Layer 4 of a small transformer language model trained on English Wikipedia (11 layers, counted from 0, width 96). Numbers have three digits each and are written without spaces.
A neuron's activation on a vector x is GELU(gate . x) times (in . x), where the dot is the dot product.

Input weights of the MLP neurons that the questions are about. A number n stands for (n - 500) times 0.00087.
n3 gate: 521271551508150521360417512605442668477374596605291399466630444428558752471285685449508529475605643627402659242557496641382312537799364771356232376623572555331779378350442393528728734553521563374622721333666271415632625649638471496412449467513642377362386227257460562521629600453390424509
n6 gate: 635155534571392647584692300590522609722166671623351560591425426466440481459508530339417496410639636427438534639656382493564575293337366452375665611527568560412250492560474512677564338254390538451417562485272538511348721604328728589594443470530472386522701402534417325493645337424317523591
n14 gate: 512309284602398596500345745382590630698512523261564598694386508700425362421342468388519402488476472803488720804447325372425579535470620461246445592564603354481649318649480464329337376693576345323409496311468576660528569298606500492745274594339329492516385446354707625375484524444408603428
n18 gate: 382593339529375468620627540261331670456744580670493533418404428309684456603689448725528349496599466425317456683581515496519265413354459276511191609664415404619353282479504579569615384565440478426596648496649310481642363674606439511615530372441347246452347507474687504467463397526450311530
n23 gate: 437681659562482443573394478357277451476338487547340173414612662596210675777417576568504295393648560609391598347640441522464469429154678553356598555437513693847522549170473628466672452509414468183630551641482545787714546641242676564473383193536690482562726186585329593491464296536570401700
n24 gate: 196255539401259605578553379439561562458607584311445592616392524535466746481500469488747531354561556597541527489284547724597784511530625685527354719605504477462531824605443437565302617383399426193624512606371399488360381428641598255496380473611493278588729597485504603443412484367556693391
n38 gate: 711448750433472418681696402401619500530718362607492579656504619318397357548508496387679381274571603624236298415239701300436512433722355399592373553608504548582563612238409557489560839508524556321548529634698432318548545504571414226520412484563759556278580570305679567539484409670496436609
n41 gate: 209594360530556358356562651541485500292446459525477422590575604553537567771588414603504429627481604620620585413291349408444414526414693504414515671361451358705548306479530420335297665478765474589466527371564519781659408323667288182496241519389641451496737649336514522500585438576409466508
n59 gate: 611670554782522378325413548562430628132638456304437651589292651671549496774400246333632540212482459535621381284265316456473496535389622522933367563607633571365553695604557839625634526686419491367344742523469388464293651504372339227527562619548571365390576625704589526478548417423414825738
n66 gate: 508418704712738515371603481407304465479548538586689458543457624626257403438361434512611592562407504300206462583568594420422581443522449508831496563590647624363731764591519488365434712534504699488488624453461484272324707531673606583271756412512409429473387613802470423443695580665553356422
n71 gate: 409630423508361289707515392462481428521723680493608352614644461473296364474640504326605289617424508419360470204606646504546406586558527314687413365423572447455636378507549473315320693611473679734394590593446557485227469481462310364432237271511554523406435386784464466320346445646419447600
n95 gate: 730485636489568433500428647378587676383160546544469313496504441224431286679445477473353523301489401433448321690357632451508458451349399425504607461492561546282485627500682324486523560638647531439416528496500388251484532425428676559262515386641594671458442530615350101208303409333496650481
n104 gate: 599662629676447295392439395516610307491640663630421763517525407229238619631694488655567267369340415268464578416765500755566434395409471331670471888342389599468622389229313680508508661376500471566471492483367459467550797516243512656319492227578539695488541512664484524451443534475524566571
n112 gate: 428560653520595461403610312560377440578730547381617544608639479375563476421463272662779385730532196570434583341649625704544484626477383551412353476339348584371413596384441407579600644687391804762520623447452343371456541606547313292384544389745500524441568728305546539409591306387515244787
n130 gate: 540809586776384453206528429452616621377575492318295468605234629443259291544616678594384729633629317461465424685328423595468600397387234524415560512585569435441588298504440842458728567646627399456637467619475439484455546512428757417447273536596344451368581633520288428392384542316414310365
n134 gate: 548437343338291612410667631515529408423664665607575419333437542425353441412754593541433460603574500500345474651734795639623496646493331424418563451440711674457526404577796383549597569442597589482496698432507392410380290409335460454437678452372364459364623335385299606346463309523385248522
n150 gate: 389723554667700564400427427557439676361631768705392435578430398354402529459542459571630700672815386584476427524534293447223304431520483420644557375541562377424520484562573312496756677376429516373549614517595289592637530762512295647484447175508817479284421154369461390415451398591568323542
n158 gate: 363453615578469669528384442226492523444654228538444379654668500218087402578813626356466582355375565679565621683549429504393387206432599423437598341579402312542247579489341536507453657573401539363551407380484492472651678508387546512622465391531670607765524287410418582314535476377511650480
n162 gate: 572473527439481269265597447686292310496449651394512671642393535624595473887703397275474473401656606452377352704563542410323348763555535313607523492711515431481455313575338348672546541496384492462531520492380366318512414643383567312561454617432486542125592681595544568459632417415474531542
n163 gate: 398537550674387524434761396463496647406487706508388480590154420616650496764659631446523459459549420524671532182453529645718463641563218464537390463463508263860516733354448408561656752400537553740619458537674368421525773508253556559439349415605561550289595611724325395492387335450504430562
n167 gate: 405623614702487496377256655608639811515491585140523437369446598518352482460579622867452531478329351197500576614683300669341428296609697421813657267409590541606419383283447422547491562311158441545590788408190564569331528731594398435509532379415496318599527220455530558299473374788596414706
n172 gate: 504181540436432300545417358404369648452798544477650316488520327492452376484525420467431480333691261741800385508296633437717580263296670602311675634552644240531524704368338582695669437383374480644528644406520718658431409551401461443384456333504387573627540453592259488488559343569617560455
n174 gate: 774393423398594426635605455473387439400590545544531659714553422272617416504578530589434583708492610467600432641413431478378481642518149537393383512442359595403659801285680585557573560741792611538203555597385496693538339414296593352329569560508661585526496445572511455233571492647408565619
n177 gate: 331395447536660433573295322328540721461558480643573672322524309382588327676389689361562472464388459430551508441371569548472524540624741508573632149484536198602516681171631418390528398359341629296649384533740642663496272611672543533403306584460610423756504375400531580699428679345359460476
n189 gate: 504358555327426334345349484550401463428539656424698521271719654517463512810436575479568405364595581484670648351130575680529355700620403435575595441391679508537504608356197686406442216399487433665367607504277283256374543512204337321575600553661441601451408621782508496574262534479629658605
n201 gate: 456429580539274440487552435561639443653224448538420609641679559646626321622536465709450304456635698517653400317364111500557413703626567650650587602734443167569344531422271620295478513807562474496487608665425280456411450341309333276684403704062521429504703470247525643340413342629449583571
n204 gate: 466326770740282508600623551440479681316237551384369612574345749500457775521531271439355744453225540567618701471419387334365444551562727492552371430530409560411384560512500403581296517719304448324370527553531526465683433330325648403284362521363504304590761278802286372381607482552542907509
n224 gate: 465293516402727388604605597398359358225374196602688288603528577540367425461581626444402622410508744308558488542688301698520453632728564766627806404532516394373367417444410613315385434596309480547393496536340607364624358624555597338496591637676559600661409366461519715504605345520362516308
n240 gate: 797635657406479715557703568556530560759224206351509491500380447535479530367438651241554624711517429273676671588446313666817577407678504644348440601326258371504517776463491355617478348618483643414362478693299265487587593394226542354427487573539675788551313575474459444389129527421559561535
n251 gate: 595463721549553799567601492401480294450466631310529199753496632584299492673483421580365381504541568649657640472551704325433356472444391375421298534537546492698635579387524854768554472569529699327533717513814592483609560423471488407537599336557422567574508512599618316369578389408709575977
n254 gate: 485469500420568642357312749794523695508615534496527523338634662632409443687484297551768447420271500347537683642301427511581622379456780493438565585512458443714599534446500500478569496395368558359665386399310450729523378312610624402768439606211464465671411500397449621314568639558433638647
n255 gate: 500437554513434327536378653390289549345555500194334557282553422446143531412695362212483615332394441634703663547426317657509368456526338600718601473777562673409570487688360599346634444539383193196513847383702420055339400369478465382491549377227600478531388483403390548500741523293595487576
n3 in: 447451434488686376558412500317528247562664512469699708561174471392512406528600508745359309260166580556623472595538459440845577460398753544619614488586463471520383565634363771600574184365364377232733227546496685496405487492395624529533271540451561529541537567537403528557682635682496643351
n6 in: 504428551504164496335603768350367571285535467335317354311408379492350542308324546296600504538517207419394741667300449178576233636371419443378396504525617513393454312598595590319420381390707685483508698215428508432500586619616328466789685230384445741388504484584456280413483548492508454496
n14 in: 666553582538505463461626144676500377427520354948519590404434490442528472438612629481322528718609328449829198139673663528519301397299379663462533669457429500356424538419632291638385812328543414974591348602683486529375402580594304705338815217878513572524442555438654519439397593601421285394
n18 in: 523603580568346563584507571334391587645465444362523375279674484354564746764636489589631342606734441518297327566272500500515496582318392548405477623573447489582684436757601392699744641267443393477618531454604450469592461645429396453401401278297539469609538320621410556215451571392563295377
n23 in: 500599533565524508537468359324285345370322565417280341603537563355419672740559603633504406508459559548301610348628471443352533306315807352352459645488664631673374406299484726596450484424496323427516496700492405787687686621305628672570504301602596595618632206664156553472549288475564401662
n24 in: 565512504581573264463416568288496590571563569563392365578333842517573394541265328737621480439700690695655407671428517577772630601390537648224541276636361750692370619427569437531467484452322664272766483363674348346467551625577632336324336609269612455553591683439582557350565521301536652504
n38 in: 623576653603635672702410331456591619282562729573674544448281529520326349786320504476420698520389537488446346508388774382745603386527460305324286500428512604367393560462622589526741570465399592575256607553452375516294529406338426459380528255646658597500480655687580330330220624577512404678
n41 in: 367554261576526291442635571599417549342413432610663337615584535597326679614773538624540481515295626467656727411322254485347489526632647541408367705442534740556424405504451512496473493507604385329515567368666423392562210444451448480553389428356719408148608574466416719564594303647433619353
n59 in: 576711644655610378162474539513566549291716232436378522571247339351447438319122553260645469221677298621652328318301585535527319605560306683809283523513527327387557389362685595483702422578275339540415495550374728541532688609601522349531714482774420379747428362638619562509368353486414478676
n66 in: 515500712388771665580460555388292474304655607424599380553597365572522362589266421610410571612507496573270470547656553563342496493302492383666806473681297515463745729447530416419428529423360466451601392450599334401284704496641555588534643530545486598638553362698546556611426345420642267284
n71 in: 481551480820442553492420424504446349504697585541528310453454540413531407241675449401474670577426448523432415262593598630535643324317559291422233236633484745355481321558343520540394310583622719647282640654669700401645500511554432639465484411623398543384437361547300331450350408457364780406
n95 in: 666379551465573334504572443488626465361237508511516438496427540269565388492524508535389423442508293654406469477460761420624746504637418341667719523539577469368500716638622228373469492579750609465225393739344457245578289128473700508369515619665536730592317530396496443500523496430609395480
n104 in: 512577492388776390671587349488732444465512460651373536549327558447488299472409468693322492705436351461767600473521516679362452290581480547338488549407536431725764617337432270776326729398312617649484367369423577406406591349452397682661391248520363480480809676323385568436540538623531330337
n112 in: 644567563496369766661523477675392582394504481620547710492415596662628550554416640362589388298748540545614570462447520350668380462489413290602403468524465414595608387522619635211735192435756484364305512650488520393575456630465542696632570573423288417620563289749671608646404452307424730587
n130 in: 488602390276348212451500742765536484619317628407279440626335379557296593660508678504376488532396666657331500433425647341399299409613451228541436279167585754595548657371508553356269496559639496444641479377504662471427384496592630372742399492540576484424325402577658444552285475725653549475
n134 in: 715435447466485570641441511526560602442761597435691451303398687416575395676539387588533673496383620706394594471496569530451688374427642504553523443466572583555680545614470631543610463493710364523394403412542375446443484630631445744462432661298486260391454540255622840131153434546427466557
n150 in: 458743429467562415508467475616405683173775755508166546596413393559521330570568521711647450757438757496601277439487437287458450353480513687479467433525442371553488342336705640617433642480433538193617342424529659361757573377599353577463521397521813584529668214292238368438586453626561508525
n158 in: 431489363580500543522464356413402391456278569437370405482522515359406737587620526481497544376507654536585569411769574702357551399426607386540591526515657602457438591321330615202518668607282504351237485496415570441563541486272725272416522308609689485471507288464277453457670519467302324548
n162 in: 657630609788459472584484622641249492731577254440504198425169521496529430463313525247599352616554282520431418472483446496375380614324630500479554500738475438524488330816615475426696285290756429550346679306202354344647419606574516598546525492409348580541533359413346262754545624458512409517
n163 in: 371421358473512694354358416512601667517524643361643702735298472615698691516684437583478419543465488443287500234318646342767469569526294508312348540555187559603492422309373580544449225435595606519461645429472543480524544584508454568523637755450548441279649439325679515342620270413322340524
n167 in: 294488708566406706350334508623557677423713492393701525579562432458131290619424455542314549451521547392520590516590442589160410329349533504517467454163591467395557587279667479574483641355154454504475521454321475320396390772488561517446608328357473317623608356529453627394382351793592819546
n172 in: 390587456445539573556349481657594571676622597587560508504810553644559630688516669648368762151500678194400508393533651504397661190625424500445610253532567602685601724448659360637536665558289413441417411432532643336281613554523519484370326535418537373480488527382639570317624614436343536715
n174 in: 496672516623454504735413397535569454652424301507414639601388648480273523712492306429196442554616739436236665519440406363375469584224653481461500476434523608659427376383316496333375349425230278361364528630637395590426675321611398393546609692508460500385687639543674481661374612618568605567
n177 in: 583416580524437369352411294543323547612292723762327634321626467364307559795662540432371661437571533369438528462463504656564398594652660376774595291360587619531476453448465815337719442450428591461345533613376492508444679706327539541187242382520749456563687427480572343570457504452538433452
n189 in: 322423517290668715624388421804387720384614613398577437351623369491555585618413606565719209513555517756677647591452372554781496663728444579279293457410644691504466602197358681420432396384453632445500504367431368410431417567445508291695441580563500376567351541411593223642513618191516683813
n201 in: 604552532484698625447535677472516468461397654611585615392496376528460715361361648403351631580432570582543448341595423716536504744369488512472373447520668221457409428410330463388580484679399580365376241216464629504338331700322832504456736536730447795790496647500630563334433483524291284504
n204 in: 504453376504534492504504508369513597347447492602655547385453369659610496580526683543553470555669657364430146702500183650602399563418135471615669590350551386479433636508161500536393442550444287568610173405410398444401513487693849209568836466466735577416581451750565433336316461784558360328
n224 in: 396569618680564496622654773384341352364504369404512412657352450451504644688714532484404388332280401676214644684759427294601408290415614594464756484650536428716536448341504647564233433708467520696343488525467512484622380587516642442540327584305576602336561387508469580289468554838601637451
n240 in: 504512521258488488414476420715355338385110528430475597402690496352411261569600451360589326585654638812417480662551529432484443280176516528488722599267699524802754577534632392679549484389393382496508291450492660710492312536331428600598451649363599422609623610597430359468528445669429683368
n251 in: 508655197476874389398230623666528569403538284481299488520569513492649399359583488385295468460569396457441657350546484763643585544407533607691649484378605342437311476675276459428304647358557284520614279521389329578377575635367591521480260408408500586629304598597759400676392450488366386254
n254 in: 593473649492542398351587591546243515386516485500630280469570584421619597504567252476637631342450452334368531402613629389632639607705626299788523465562655364428585581566676472558824458523492722704527408591414227614520352508642363325426512500608321704377418338662544523515588552575180283598
n255 in: 572670184462521587650496517344672504389644366642483471525454252504576635651452267702565500437555744447780664278750568575309521392256560463670719453611580251289194644572371668349360409640517394412233439345752504444675517371190674509555525588441580632370504488534504567621563692312479551688

Each question shows a token from some text and the vector x that enters the MLP there. A number n stands for (n - 500) times 0.0077.

", ": 608721378474608412680604610629440441436468401597504436659471415624476443595495469378535407433454522701536329593628328554471375675443327344457409531485346479531491329461511329469520607482430418477505459396399535584511363455617477443553429325532344408462641447411542494576436616490432430656
The three highest activations, in order: n162, n41, n14

"192": 605504439548741663609546644571696416543344472553368462558493458482581585579501344393498351466436405483383323587655558518551324582368477490548363459416452431594412445472494394428550631448553364559514522353470442648410318602535454639437420387501494448580493297462409566713512531485639471393
Which two neurons fire most, strongest first? n18, n23

"s ": 598480635475511461569399749491469765404492446519367358481453515489423456302397596413483402635384734533630505516582646559602567412529567508628496351464599588569370510349425689519459513452627466418493395589430425515428390334505555482558551469306354554629481364441538461466435558522341428339
Which two neurons fire most, strongest first? n254, n134

"Government ": 630522597530494578498539519398500620577322411583486462287559579511499440295670454442602511633497642569510619497563628547634457384562661535599500450340612635511472501513360383433581715651538482365611564478447433673440504379585566520721489386518639440521647341389487400442404490483412620545
The three highest activations, in order: n158, n240, n23

"|": 327529566534460662522568385557532520497591622541501655467498621511582531253496520577620377530538536581310443377556462564606463399547530367666422597482548371355397340424425498366574447505455415519633345464588479364475459504545547442623414499364324746477499340478535605567409396496488382471
Which two neurons fire most, strongest first? n201, n112

"ad ": 355503545395500474591443565487536529523448601684585423503581415587455516423589368483609516394522523518542446483499458379501526578578536385528463587357601485543566497392416402626350330449376533675436252572504619662263547178458599480522403541479519500485475512704398443455426318484474391353
Which two neurons fire most, strongest first? n204, n254

"ri": 441403627579559448538549383697463328592479397599432591398650537457640655403537440570560391579508319418369441432668578515397592618499338278631441638319484395460419520409537495396429660521488554500269440557519384526428277526630435444356677398573564425458494536514524598587399438478431422576
Which neuron fires most, and how strongly? n3, at about 0.33

"on ": 502267433475499498600374471753612500549560460516470624612338504546585263479430477557593375377507422503443507390399467332594626443602507417449532402391541465520509637446615672326442547537326559290380648387566500458586454553602501594542502380433335563588564558510395520579485641629453391457
The neuron with the highest activation: n38

"independence ": 608395610423561653591423563507627557602279395687531389439549521605509418367365599450644485556473626376595526531481574564501577574548656368584536398366545452480471459521343473405506750538617380347490509561467367517383512450628261569506411509439607480419564287454453584470503459496471527534
Which neuron fires most, and how strongly? n177, at about 0.46

"Bash": 664512381460438491493383339528443563406486292600526364476429640401461460461437421468601348542501324439549543462708493476573596601434349368459381506398577460389416490492528504371456613732461641719531368749439404459293530605617524529521576384544391594484462474414414397499494491488529483324
Which neuron fires most, and how strongly? n71, at about 2.3

"Regional ": 541553634553630632604448594401412585436628390600350353537568516560350529349546565358540367578452623507547495443612654383499554426572576522527481549433717648437381398536389447335612648555485568318515521392421572479401484325527585609582685499422493431560433364530566489501359419411325474452
Which neuron fires most, and how strongly? n158, at about 2.5

"; ": 670535513531459495650546540644545457532425423639526422565480449493555514407370553334530364545498526688566423581626616588471415685482424339394382463392503611524448476504529472573564640469429368446431535256470472599448463602645351446637546424401197447529546385413538451540494474451475531582
The neuron with the highest activation: n14

"iddle ": 474328522375671633508459598630490632693739528632544527630421431514510627774483534665621584314454592432529473495402540335439566364552501458359622587369515509498439536549486434513571419492321515596403467574458604578609444297579616344535434361527566463499339603582448538573501488520400407547
Which neuron fires most, and how strongly? n172, at about 3.2

"air": 439562534480429707468458458546619462548521490581443741290540353499397517568449633358573502443576526541507522462545347415822673347379551584461541473373468405453504712382624341460487673472348497501584404596557479607374490450631653505286537525542540512516465522487450419583452499574395445403
The three highest activations, in order: n240, n177, n172

". ": 626503370395570571696313583654499627410534508635614651674578456321595444485576434454472586320571480511697520505305433390600497431440641479212459553396588603428494546398485418442506438506354446531534447473568593593447552372598539352433642418458608609563384629539478531395439642484518459507
The three highest activations, in order: n172, n174, n14

"===": 499539398464507490435475431451397320637386354668525579655301562492359551432415556537489398501461518680442542501627694568459453495475534445445349466564458440373573421294431706568533522446575550227550415670540504460505441472543601565555319396502352422605505490391603551661507504485464575287
The three highest activations, in order: n3, n23, n130

"Organ": 609457449627463551533384524465399422560403457565421592663493424399416453424637709650578526576411550528547506565474563528544438556594485481637434519384624774271482509563523295371528698484648469554706360444441472400484337440430454534394515357616548448454515188560456553581501566530473546449
The neuron with the highest activation: n95

"ome ": 503569500305531383659550546430596618430566525507597390685526379461435506556505513617468637272550516529477536420626470433424580622389457563322529611474391447450515589561522390358442453433480621713516363382595589544390358354621485598538498517502602556600597598402460581560466541354448704755
Which neuron fires most, and how strongly? n172, at about 0.89

"States ": 628450663485575641415509737499466686469585293564428475584398436353415469486571502678687349511499512589521510603657545420473326410461646495499488540394498468473397338368393670444585591511549423450463642477482508652414416425593630529506538607313574504584488564378373494420355533520367567548
Which neuron fires most, and how strongly? n167, at about 1.8

"Ukrainian ": 626453641433567598614343674488405753471519474449375307425551447451354435381340503372624422553449601483535602515510645495541607474511560360604420525399653651468258422439421570430442614485607464467421526429503389622434494336488556628436580412346519588643458349281517468476420533587394439489
The neuron with the highest activation: n158

"as ": 463491490362487500474550524603589411473376612441611675495557695589465425355538395446599398595448417513550359462300656429524458660535533445568327441475419472501319496396480654309350568578405642413541605253573463569414451482690526608576398388549325447484650517474542422481500488415413420554
Which two neurons fire most, strongest first? n201, n112

"M": 447677379502506580494508374578546656472490403583584592483528593485459608390601422548515576486518613483494483338604640526551444516459413363587424511295505638400570473468434459358537561458530540810280574562481446651345723517532538611526475412398378432499331665590642455633358541433482360418
The neuron with the highest activation: n71

"of ": 515474518453461518528531512381336459496327321470449390619362544557497261429454461489505474594510410446669470338405747438521606436552396420489505476453538534480574503403486550361546709459640418370448283480549604541392563520581610483755397532382211568534486518463522471535527481543465480499
The neuron with the highest activation: n130

"ic": 517467536419621512451613462439446516564568469661490565575338292435440553525551422575473455568481622395524580592424623691526516743388409552474537390384480362668457499354367329604479445567702477686600537410630355438501576336512525472601588439649394538456464381530300525497510549511387542414
The neuron with the highest activation: n163

"Nominated ": 467509552491423401427578656361427562441507448454498502525729556313614376507448512596678349498485556608543480587575600466534489326636685334618545487384536357465617430488415751316454547429392541455623265548521384441419292491491442421418532350550536386383321374541534563458495615452459392394
Which neuron fires most, and how strongly? n254, at about 1.5

"\n": 571564521457513671452638660589337373512607485433372709461494469557405442493402468577577345428470449769583569492621547543434482351519590291557433381451544462218407470361504465488488353457540513486491509474572598581479477670414406343598488453493497466436450362406541482619442441559460446436
The neuron with the highest activation: n112

"-": 480530537449636605543439616572549402620263563626596469331590509467470429354295390433581332441531569618685546487584395605455410463461420474506507541636511411516509654468566455463503595520542323470455250407565396386437599424674541504596718492324396525564571504399416381656521567557408364328
Which two neurons fire most, strongest first? n201, n66

"a ": 418582417382471542414367772573482480575462611443450755497388516434557453510388549449609430522578733459566480569586715475522568524566489453600445447355561378359480573341393567430531463463409648408574400424539572520484454366486599594645636452620340454593574233559572491555427617502435468687
Which two neurons fire most, strongest first? n189, n254

"Kar": 745615658498623592472472511419332664672462473522530399640437574483633493508505575461514492675550499360521522461565610477555585634503276387466475562286579527418495570432568504436468588449593543644251400503371546486477625454499546554490609396434350707498438471315498532470374351483386497606
The neuron with the highest activation: n95

"All": 759547549483535734404556529522563592553378423671435428495386489431341504304531523274557420666453445415593444543490634578585477488490405284612521438408598692479416569487585401487363669443528591639522545344544461421411451556545484599482585382451423541442541440570403400553495561452343489490
The neuron with the highest activation: n6

"el": 584577740442684542451370619446370523388628590590430373494396371502679423483618617534420414657486469457511517473382715564477518573367376628457593619425541585481571562512444539521582572675600469638436582477517568754439421428300480503556560398379541608570510525437522420494358444554354527526
Which neuron fires most, and how strongly? n251, at about 0.75

"del": 557526432516508425572523561466493603252538614631334365397418365670617345369550557499469526402574336463632338592460532397551408527548455488436415650482499679413522573425505458595517569549643411663455292601516417382406287630374418335518543566531576654602370395491512303371528545480472600468
The neuron with the highest activation: n95

"Award ": 495482639401401496436672674445590607509448373507487569614539682378493467698531512721620490577451681612490439565535443474458400355518633368452497453393441469352624470426352574343508602507535539439625357499568438446416402353429555443246472428477554373481543185632628598576442500480466450459
The neuron with the highest activation: n204

"R ": 398275510352611541516507540552455571508486457591668456512422485568573531525422639714595539415408643643575435439504586467307417540519623440357566505405650535300491471470333353635682407489476392634587543447515459543495518254512571588557430459467491337537357375606543394412357517351529543541
The neuron with the highest activation: n189

"annex": 738426643582573553556465486477665478379448500615487389575456437448549530289484711461592502538594612447489399485517679571642531472642305505505535505350535489505381658577645488348583688398600448442515518376497533505494456447515346462444423492492649453422566245477626405584435369387486484477
Which neuron fires most, and how strongly? n38, at about 2.6

"6": 635601367461482577672687467500317497486432492597531480504469529518379455649543471553623466420523533540415230446626534421371209499439567532464416577387360529500607548569541427608461539364348388480489403414519494585608371724610437467541435368421578346562543324445470510539547584546554311490
The three highest activations, in order: n18, n150, n23

"Brooklyn ": 555475571474734557553560628468378567439640452486504476576308550372482463676532504567505559521318635488446539529674415430586503431431226366400481531322489416376451262297642464425453504456419434519303599463444553731622353429536578424381452549556531497558420484556383578499508603464372582610
Which neuron fires most, and how strongly? n224, at about 3

"Lag": 625615491576597588365598535372465482551488511630624488434358648422445529448614426529549640639390671334372451460531513393583501553311603427460497442365380441312510541457509465428473629443379637574395544352463502449581553385526463517392480443550443620595269571639496458573398545520428239458
The neuron with the highest activation: n66

"191": 621540448538757704567574569595561379677266400589350408514384548400572458493483553502470559517397534573419489412555473541455434567482549386609481399327473497598430446508364306420579746564481380477591522671574442631437316418623453614473441438484628449499498341482484543663511527559654515505
The neuron with the highest activation: n23

"East ": 702504552602649632617590476346474284270548460553462473622476582443541469365692439436563449485606511458522537529512460397612457553534508739427490553517699498684341446452615351419493506530498614542365424473633525742361620497634605489692481514400517561514393461538541540504450413516404369539
Which neuron fires most, and how strongly? n224, at about 2